Layer 4 of a small transformer language model trained on English Wikipedia (12 layers, counted from 0, width 64).
A neuron's activation on a vector x is SiLU(gate . x) times (in . x), where the dot is the dot product.
The model reads these tokens: " for" " f" "em" "ales" "." " The" " per" " cap" "it" "a" " inc" "ome" " for" " the" " town" "s" "hip" " was" " $" "30"

The vector x that enters this layer's MLP at each token. A number n stands for (n - 500) times 0.022.
0 " for": 359 476 490 498 505 432 682 285 603 400 416 366 388 486 412 597 451 471 703 795 489 400 471 376 549 744 398 446 479 533 570 417 201 276 832 656 431 250 296 394 737 764 584 435 580 447 562 522 307 563 540 506 292 673 400 348 759 577 589 504 498 327 468 388
1 " f": 274 424 701 522 448 575 620 123 469 613 149 608 375 538 542 677 572 434 716 983 537 459 374 454 627 659 414 494 476 462 505 748 211 325 627 705 435 193 266 473 700 643 549 421 725 400 500 417 528 509 642 239 424 608 483 355 608 630 589 483 310 692 570 641
2 "em": 437 539 635 218 428 267 435 341 450 562 358 651 93 670 498 548 503 374 565 705 398 553 566 452 512 406 375 491 498 772 562 547 556 366 535 645 614 247 360 443 546 504 583 586 547 422 499 345 448 613 674 402 300 449 603 349 448 479 472 377 426 580 409 515
3 "ales": 368 467 666 497 424 394 509 664 288 493 460 370 305 483 429 572 578 399 673 618 465 591 401 380 634 701 469 197 508 603 771 569 593 315 524 651 529 397 636 328 516 532 503 519 506 560 648 269 547 690 455 441 415 695 545 444 526 458 434 472 601 386 367 558
4 ".": 251 302 494 504 415 477 514 262 525 427 458 487 366 505 433 613 590 541 693 616 409 475 409 402 548 489 551 573 579 595 633 509 461 377 713 555 477 119 709 481 587 503 590 257 634 682 611 577 96 557 368 502 450 788 352 495 487 584 747 552 512 632 595 482
5 " The": 495 555 492 543 519 604 613 303 500 672 344 270 411 463 413 750 577 438 613 770 489 287 495 351 382 635 385 654 570 566 738 195 301 381 644 555 377 300 444 332 618 662 701 561 690 520 510 590 362 719 584 557 291 614 259 568 615 473 713 283 538 599 714 489
6 " per": 437 636 575 516 392 501 766 515 544 640 177 409 466 704 520 623 665 457 822 808 383 516 195 346 686 900 211 357 547 438 417 671 306 278 740 828 418 536 444 486 574 550 443 266 639 448 554 428 494 694 492 407 394 583 447 380 424 510 699 475 385 763 404 435
7 " cap": 286 562 650 441 446 677 663 547 647 673 292 526 397 540 567 608 523 342 665 779 440 465 515 397 751 709 151 359 471 614 536 580 283 361 613 763 447 236 504 455 643 565 563 440 355 397 551 330 466 521 495 327 415 510 585 169 577 497 652 512 272 877 565 681
8 "it": 232 449 563 339 447 322 631 581 385 712 412 366 325 436 496 590 555 364 666 680 317 584 487 593 435 535 387 452 631 710 637 619 454 508 488 439 693 423 628 525 571 603 515 693 569 509 503 359 319 543 644 519 476 430 612 371 583 359 421 584 384 617 438 438
9 "a": 238 359 568 230 494 488 478 603 411 690 404 406 328 460 492 701 451 434 562 643 556 531 456 379 511 572 378 451 524 453 903 568 443 451 495 590 649 361 662 455 506 398 515 481 538 527 571 366 368 540 425 433 310 699 466 526 531 626 376 550 612 437 443 495
10 " inc": 411 427 432 425 283 752 490 445 738 486 223 551 283 652 445 673 503 400 901 667 520 598 263 287 707 634 347 360 544 429 634 606 478 248 575 617 521 373 590 507 648 523 361 367 730 284 735 400 461 731 690 459 461 587 500 541 531 585 749 649 262 669 488 449
11 "ome": 366 483 496 600 503 458 637 601 307 361 306 496 293 621 478 552 546 370 610 679 496 400 298 402 538 594 275 317 588 766 675 303 409 474 707 504 467 432 653 313 529 666 570 534 519 497 642 337 461 515 468 560 458 543 384 449 586 440 451 455 408 494 463 524
12 " for": 313 458 508 500 584 543 664 359 682 417 490 306 347 541 448 589 395 397 674 723 481 390 520 452 589 734 409 423 444 557 597 448 188 401 852 641 371 303 376 430 647 767 572 466 555 435 659 500 301 528 515 523 319 619 374 370 707 443 587 522 501 395 388 367
13 " the": 461 472 534 455 532 409 608 312 577 502 325 248 400 347 445 810 661 480 627 887 500 205 587 401 346 697 390 582 637 553 675 280 240 366 688 475 374 225 357 423 709 741 591 521 596 518 484 498 403 692 580 530 313 602 221 555 686 578 790 422 464 521 646 388
14 " town": 419 457 744 419 550 390 546 497 537 611 330 335 395 357 565 535 581 511 811 723 580 582 365 295 812 745 174 313 501 532 614 454 479 289 612 590 320 377 558 505 518 709 477 336 505 401 532 392 708 721 319 398 377 654 502 297 498 570 380 384 464 801 575 712
15 "s": 355 403 511 428 576 340 494 546 554 639 513 229 326 414 355 629 552 536 735 706 364 537 395 415 593 296 353 279 546 550 729 612 402 455 527 579 424 357 702 559 607 626 519 514 634 508 584 374 516 438 498 493 440 507 478 551 527 508 448 575 418 392 410 440
16 "hip": 225 559 527 397 408 498 508 442 441 622 360 425 447 567 427 466 486 508 658 543 412 525 389 453 492 566 349 385 532 334 741 460 444 246 526 457 457 363 592 385 530 710 686 288 586 377 594 239 697 662 415 600 588 625 372 379 527 468 426 540 481 638 490 643
17 " was": 428 427 432 543 512 484 327 307 667 367 463 259 263 168 478 522 549 306 561 567 534 369 344 529 654 658 389 408 519 579 583 436 297 145 617 532 375 145 699 514 591 637 582 326 721 297 641 481 234 554 298 410 413 534 320 472 696 434 396 502 325 579 501 588
18 " $": 289 493 516 720 484 607 504 551 614 552 331 445 521 525 429 824 640 451 675 753 496 675 414 306 498 629 369 320 579 485 570 537 382 247 501 788 338 329 445 516 510 549 600 521 696 416 473 537 476 433 422 319 372 715 232 107 298 545 721 640 302 616 695 539
19 "30": 361 334 565 395 561 466 496 495 425 487 340 355 504 729 351 594 484 424 672 678 493 457 466 346 378 337 332 388 581 630 540 392 527 383 451 421 518 546 535 397 356 713 457 624 616 439 351 655 371 612 277 263 551 426 416 191 546 523 557 397 443 551 403 531

Each question shows the input weights of one neuron of the MLP. A number n stands for (n - 500) times 0.0027.

n4 gate: 382 385 473 514 609 624 556 634 551 568 542 470 652 539 631 624 585 296 239 451 529 608 397 498 568 519 449 573 305 603 603 532 642 365 557 625 617 439 409 455 393 437 566 549 388 577 425 361 601 393 451 446 501 332 625 580 544 403 497 450 620 716 633 477
n4 in: 459 671 499 314 439 489 483 352 699 429 473 456 543 723 395 708 347 370 629 481 429 691 486 547 507 557 569 483 498 385 499 417 658 486 488 536 304 510 751 497 595 535 581 549 617 504 475 536 515 677 466 691 417 427 390 523 395 490 480 434 665 305 419 473
On which token does it fire most? 9 "a"

n115 gate: 357 474 322 414 594 622 598 621 458 448 481 507 478 487 447 292 533 537 497 478 465 509 510 507 519 435 443 357 331 584 512 534 472 465 423 456 353 594 334 529 589 465 426 644 600 468 529 513 618 494 452 533 436 528 527 389 618 469 527 600 626 424 421 438
n115 in: 368 583 414 498 560 573 407 565 551 423 413 559 606 515 493 519 497 313 525 553 395 401 569 538 443 487 577 493 462 528 405 517 429 429 620 447 449 440 680 528 547 518 536 526 589 364 424 528 719 487 637 467 466 454 492 405 716 657 447 450 512 508 441 539
Its three highest activations, in order, are on tokens 12 " for", 0 " for", 19 "30"

n48 gate: 682 638 489 410 585 527 570 357 539 491 408 355 538 501 530 431 437 513 580 450 539 447 569 574 457 393 449 649 505 551 349 570 438 511 580 485 505 431 503 608 526 305 324 567 599 473 377 526 610 537 413 478 373 492 372 449 617 440 484 634 564 521 387 385
n48 in: 516 482 515 394 571 533 588 551 577 586 315 392 534 509 634 430 567 398 533 668 498 547 419 654 322 524 442 470 673 476 298 314 506 543 653 352 440 551 644 425 364 462 552 598 584 525 408 540 585 570 410 616 464 553 462 400 413 415 603 473 584 362 339 368
On which token does it fire most? 13 " the"

n70 gate: 552 489 454 666 285 324 576 551 393 539 657 663 491 422 378 606 561 490 464 365 542 429 534 500 406 607 416 519 432 418 528 535 460 477 598 468 565 467 461 500 352 604 298 436 420 511 650 491 492 433 533 389 681 586 551 403 508 558 496 553 457 708 417 453
n70 in: 576 462 570 483 315 227 574 547 598 405 743 640 516 494 419 448 511 577 549 488 609 470 515 387 434 546 493 563 573 441 525 411 423 451 573 519 373 462 428 408 408 337 494 479 573 467 568 443 632 470 405 395 608 393 530 368 597 517 523 622 438 669 447 302
On which token does it fire most, and how strongly? 6 " per", at about 13

n125 gate: 536 426 549 730 472 535 465 586 508 349 517 430 579 568 525 494 599 395 515 528 557 418 518 372 705 431 379 487 385 354 501 416 437 297 638 653 639 433 396 569 350 498 477 508 379 640 587 429 533 612 323 749 606 561 493 520 587 587 482 422 620 391 374 279
n125 in: 374 590 651 617 349 512 567 500 353 460 491 508 504 590 550 502 491 538 439 464 421 423 681 413 446 350 438 386 514 394 516 495 429 284 525 673 646 347 393 569 264 685 245 353 366 681 525 297 500 542 417 485 570 495 456 482 728 328 382 507 550 315 500 414
Its three highest activations, in order, are on tokens 3 "ales", 0 " for", 12 " for"

n80 gate: 427 484 584 560 489 591 625 391 469 581 517 537 501 490 554 593 512 373 539 239 450 554 562 441 620 507 516 438 460 562 474 406 471 516 448 678 530 452 497 414 463 385 464 542 538 596 472 525 465 539 590 507 530 459 562 461 474 539 442 516 407 593 489 505
n80 in: 487 506 481 397 459 395 518 548 534 444 577 509 469 443 642 501 537 524 436 562 481 305 599 511 561 589 310 420 446 525 557 567 464 564 477 367 489 673 497 655 388 508 559 526 450 555 484 494 400 479 408 497 506 513 545 401 540 521 397 451 531 552 564 402
On which two tokens does it fire most, strongest first? 7 " cap", 8 "it"

n44 gate: 512 750 463 594 659 479 658 298 753 671 717 442 774 577 459 605 569 488 334 548 449 512 448 474 516 419 530 488 577 567 443 376 461 402 400 418 533 584 394 321 245 534 576 455 533 466 411 573 501 404 453 505 390 595 531 574 675 295 401 642 490 732 685 599
n44 in: 95 682 352 445 566 267 351 577 455 434 499 476 552 339 471 527 417 646 285 606 435 549 453 395 656 479 248 535 736 270 638 559 497 465 495 395 547 684 510 331 557 488 788 418 282 620 439 384 454 487 601 448 634 258 332 450 450 769 652 451 424 591 410 720
On which token does it fire most, and how strongly? 18 " $", at about 22

n64 gate: 400 558 563 564 547 688 400 599 708 358 750 558 463 544 611 507 405 377 497 656 403 432 533 545 458 548 503 703 536 546 462 314 416 821 511 397 410 524 463 289 524 500 533 582 835 398 398 484 587 664 417 737 351 353 550 503 527 367 442 519 480 482 619 455
n64 in: 548 519 443 496 400 345 467 540 619 438 342 307 445 323 712 444 319 722 309 686 293 591 552 486 519 593 486 261 404 484 423 630 553 376 588 520 341 658 375 500 620 512 526 554 496 407 600 403 659 182 494 629 669 443 579 575 577 498 563 482 494 668 347 438
On which token does it fire most, and how strongly? 12 " for", at about 25

n86 gate: 556 436 449 647 381 491 410 474 399 340 512 534 605 429 326 629 493 235 629 521 388 503 379 557 485 472 539 635 562 543 539 778 613 537 623 592 499 505 342 563 379 446 286 534 537 489 405 438 542 677 461 382 588 419 683 436 441 309 410 487 561 402 586 597
n86 in: 579 397 297 573 519 557 392 755 470 593 528 424 480 640 644 463 537 586 433 604 611 628 488 422 585 618 658 637 443 616 504 432 814 491 501 732 446 634 482 480 798 466 405 623 486 424 550 483 700 498 590 657 444 489 339 522 558 428 387 408 462 498 264 560
On which token does it fire most? 3 "ales"

n75 gate: 511 429 454 512 536 513 509 432 549 578 480 495 521 390 560 568 680 532 601 476 542 511 528 587 532 506 408 433 489 627 452 494 622 584 551 617 531 406 481 491 458 418 492 570 559 569 461 494 575 567 528 519 437 494 473 439 476 428 361 501 578 487 495 409
n75 in: 501 375 601 558 446 452 398 613 531 349 488 525 435 583 434 518 331 412 391 454 409 454 532 491 533 540 574 597 549 389 756 429 534 466 530 422 509 606 524 469 544 478 508 530 450 513 539 423 513 513 493 546 560 517 522 534 499 438 487 591 438 508 594 564
On which token does it fire most? 3 "ales"

n76 gate: 505 612 313 637 586 693 368 636 593 384 509 417 439 326 472 184 511 403 461 496 589 314 588 519 599 351 523 744 399 521 652 538 449 387 409 558 358 611 656 584 676 620 445 513 577 373 362 429 497 435 522 412 377 391 361 641 412 332 542 302 615 374 515 444
n76 in: 450 592 552 681 618 419 423 255 438 680 532 602 472 631 442 529 365 496 427 622 559 529 661 495 629 309 218 434 535 483 126 448 554 403 633 383 760 331 443 624 388 450 643 318 625 343 413 300 600 454 621 444 366 423 478 598 432 425 674 439 453 328 519 319
On which token does it fire most? 5 " The"

n9 gate: 323 473 588 383 448 479 680 602 547 414 566 390 454 383 668 448 517 614 534 362 437 535 510 413 554 641 618 433 512 491 442 332 566 462 501 692 384 452 431 514 274 574 285 621 422 562 549 564 418 337 557 547 709 569 502 656 603 441 303 674 472 416 477 503
n9 in: 594 369 530 521 526 586 667 559 673 397 563 437 484 526 399 581 550 468 556 295 541 628 524 493 241 408 497 489 524 540 468 341 392 520 418 716 392 286 514 492 458 809 579 535 458 577 552 452 188 589 642 539 604 495 596 420 425 420 454 728 433 689 336 709
On which token does it fire most? 12 " for"

n94 gate: 611 254 468 501 442 465 270 572 522 472 299 556 475 497 342 341 416 225 537 680 817 324 365 591 547 542 519 481 448 392 409 489 531 394 469 376 523 578 490 435 663 553 713 392 370 535 748 629 527 496 540 762 540 407 519 512 459 588 581 430 703 572 562 525
n94 in: 557 580 603 631 607 582 615 341 285 472 515 632 730 448 630 768 479 545 596 375 286 521 438 613 464 525 474 598 588 714 412 324 412 485 301 605 540 400 573 450 348 559 375 611 525 500 306 536 366 694 477 594 458 769 276 526 476 450 475 657 445 345 631 417
On which token does it fire most? 5 " The"

n104 gate: 614 412 432 452 422 534 700 666 337 535 496 520 510 420 543 438 555 428 688 350 627 469 463 780 605 495 544 658 603 538 533 483 492 533 570 547 261 283 564 537 585 396 324 295 466 454 536 470 183 713 498 279 636 501 635 450 306 304 510 496 586 409 419 594
n104 in: 260 565 596 470 458 348 662 306 455 632 645 518 510 197 213 403 493 420 603 149 423 549 770 344 509 330 351 384 475 563 189 366 460 463 645 602 608 516 562 303 289 546 357 212 519 519 449 468 548 556 458 433 567 674 331 420 573 468 466 532 440 331 515 456
On which two tokens does it fire most, strongest first? 4 ".", 17 " was"

n58 gate: 597 498 457 502 363 485 468 470 500 300 590 452 381 521 586 543 513 550 464 546 498 544 443 678 572 604 560 386 622 415 447 601 604 397 438 643 584 443 421 602 595 280 449 348 549 427 274 581 598 358 616 370 549 636 492 270 444 497 422 617 659 591 424 529
n58 in: 594 588 414 538 309 496 569 436 611 504 343 678 429 429 461 496 707 660 482 351 257 694 271 446 349 238 296 525 405 386 513 320 434 617 528 513 456 486 489 389 468 451 431 442 390 437 596 623 500 592 457 451 664 590 282 559 407 681 306 418 498 557 340 372
On which two tokens does it fire most, strongest first? 6 " per", 10 " inc"

n24 gate: 400 552 452 504 315 402 401 618 515 449 462 354 410 383 290 435 570 524 507 577 545 439 597 436 716 630 479 457 434 505 413 567 498 459 552 668 514 561 424 592 522 562 413 555 325 472 621 645 493 561 616 535 541 655 652 472 437 567 492 541 569 540 507 461
n24 in: 454 486 411 471 510 529 611 401 447 660 598 535 535 690 403 554 496 515 312 613 571 532 512 663 382 373 486 578 638 584 616 383 316 347 508 510 499 475 382 460 464 483 569 257 504 424 452 440 441 334 589 410 489 542 531 539 556 435 500 648 512 545 284 586
On which token does it fire most? 0 " for"

n30 gate: 490 458 552 410 402 363 447 677 559 432 586 387 412 338 517 506 343 488 390 540 591 509 543 615 380 402 407 587 545 451 439 598 496 312 330 500 395 448 655 593 479 314 535 551 374 438 679 277 619 660 437 397 592 530 584 524 585 552 580 446 726 682 366 399
n30 in: 434 508 454 451 505 462 479 580 461 425 551 410 437 442 437 479 325 403 481 707 514 563 525 535 323 471 454 633 415 371 553 507 341 246 323 475 473 554 672 485 315 325 442 476 312 475 582 475 722 473 414 481 476 501 502 547 515 513 644 418 696 737 433 421
Its three highest activations, in order, are on tokens 9 "a", 16 "hip", 3 "ales"

n57 gate: 492 458 541 494 484 465 451 522 554 488 531 450 502 458 447 464 505 474 547 496 572 480 398 471 463 498 580 455 522 515 429 496 499 479 436 446 563 450 500 482 547 462 497 539 518 514 511 494 528 477 437 544 563 470 587 451 470 476 507 535 409 528 490 493
n57 in: 472 571 478 487 496 514 492 489 473 493 524 507 472 539 544 554 539 522 469 519 459 520 610 538 540 479 454 525 463 451 499 508 552 470 566 507 504 516 433 533 492 532 485 426 526 480 462 563 417 518 540 450 468 505 513 556 555 543 516 495 602 490 475 481
On which token does it fire most, and how strongly? 11 "ome", at about 1

n50 gate: 582 542 497 528 387 814 353 466 639 489 321 477 402 372 445 566 596 203 475 551 583 480 522 397 514 271 676 381 539 393 448 431 709 614 573 385 679 489 542 510 441 568 689 497 492 573 608 505 655 454 474 431 534 378 322 387 457 698 500 550 646 349 357 430
n50 in: 20 453 383 383 539 649 418 363 526 522 514 492 469 519 492 482 727 415 192 546 470 352 757 304 431 413 488 564 550 443 741 408 642 370 653 447 535 571 546 452 373 405 460 614 455 751 573 455 491 529 529 402 483 650 596 426 366 487 339 550 319 244 581 608
Its three highest activations, in order, are on tokens 19 "30", 9 "a", 18 " $"

n106 gate: 469 584 437 415 570 407 626 495 664 511 278 545 623 585 428 366 340 483 389 439 711 542 571 466 373 470 411 401 521 424 446 592 617 446 473 608 517 519 619 569 506 372 690 557 550 560 525 607 631 502 553 424 477 638 501 525 531 519 585 600 629 562 297 515
n106 in: 543 434 550 462 436 444 555 380 682 552 368 448 469 523 439 531 315 427 485 573 673 411 419 672 507 397 548 430 506 423 397 500 564 631 360 504 440 485 628 469 521 290 504 536 456 627 685 628 393 477 422 508 506 594 398 450 392 728 408 443 357 533 427 599
On which token does it fire most? 9 "a"

n39 gate: 392 500 265 704 558 679 515 480 317 415 577 608 591 501 440 339 559 388 669 498 529 497 446 338 575 630 610 605 396 609 463 190 618 542 361 450 682 394 308 609 427 580 418 451 597 633 526 572 606 452 544 694 508 353 643 527 498 467 503 352 355 460 474 476
n39 in: 381 555 161 571 480 547 475 338 396 477 456 464 629 562 571 327 687 655 453 497 585 478 376 585 525 402 451 361 577 719 474 623 518 606 634 658 566 684 484 573 613 534 617 490 677 664 503 713 349 442 456 556 571 576 510 460 313 503 540 189 558 433 490 653
On which token does it fire most? 11 "ome"

n22 gate: 532 669 673 619 350 388 583 773 540 678 560 663 563 649 248 358 446 642 447 504 623 593 577 371 536 324 283 483 320 376 637 695 498 318 501 667 417 422 626 593 342 362 459 428 394 454 638 274 612 485 583 398 521 380 499 345 592 458 453 256 433 410 525 394
n22 in: 447 546 773 571 421 452 651 865 528 580 453 529 539 463 359 374 562 573 456 609 651 608 548 316 327 325 292 326 405 574 571 677 594 286 529 362 752 586 526 590 227 297 554 490 395 414 695 350 448 525 571 432 582 568 477 511 660 567 453 487 618 581 549 601
On which token does it fire most, and how strongly? 3 "ales", at about 150

n62 gate: 540 568 666 386 303 531 452 489 568 497 543 511 624 448 449 814 499 602 328 483 655 454 515 344 601 198 470 506 581 278 499 539 320 532 484 503 478 552 391 486 415 312 667 612 367 623 455 394 427 715 400 469 652 422 502 549 601 547 347 554 210 585 711 546
n62 in: 413 182 363 551 423 470 378 585 386 600 241 369 589 501 506 337 663 544 692 680 384 349 704 555 546 674 564 483 487 646 229 516 578 619 282 467 280 443 654 685 686 696 439 390 420 470 613 374 539 362 557 294 580 583 343 614 521 480 525 429 624 479 299 303
On which token does it fire most? 1 " f"

n73 gate: 484 407 406 583 448 484 614 288 312 568 418 250 517 516 535 570 512 471 456 321 584 430 320 568 523 639 462 479 399 335 352 404 667 517 312 379 533 508 357 623 354 573 294 654 636 523 472 541 355 473 557 559 515 467 564 543 706 598 438 433 534 504 720 584
n73 in: 654 432 493 616 520 636 538 379 528 262 387 391 496 614 404 332 357 587 468 530 232 590 176 463 649 427 447 616 278 643 401 410 413 525 514 538 500 509 361 301 640 389 590 439 369 478 360 526 423 586 509 716 396 462 570 626 690 445 295 588 684 567 537 467
On which token does it fire most? 5 " The"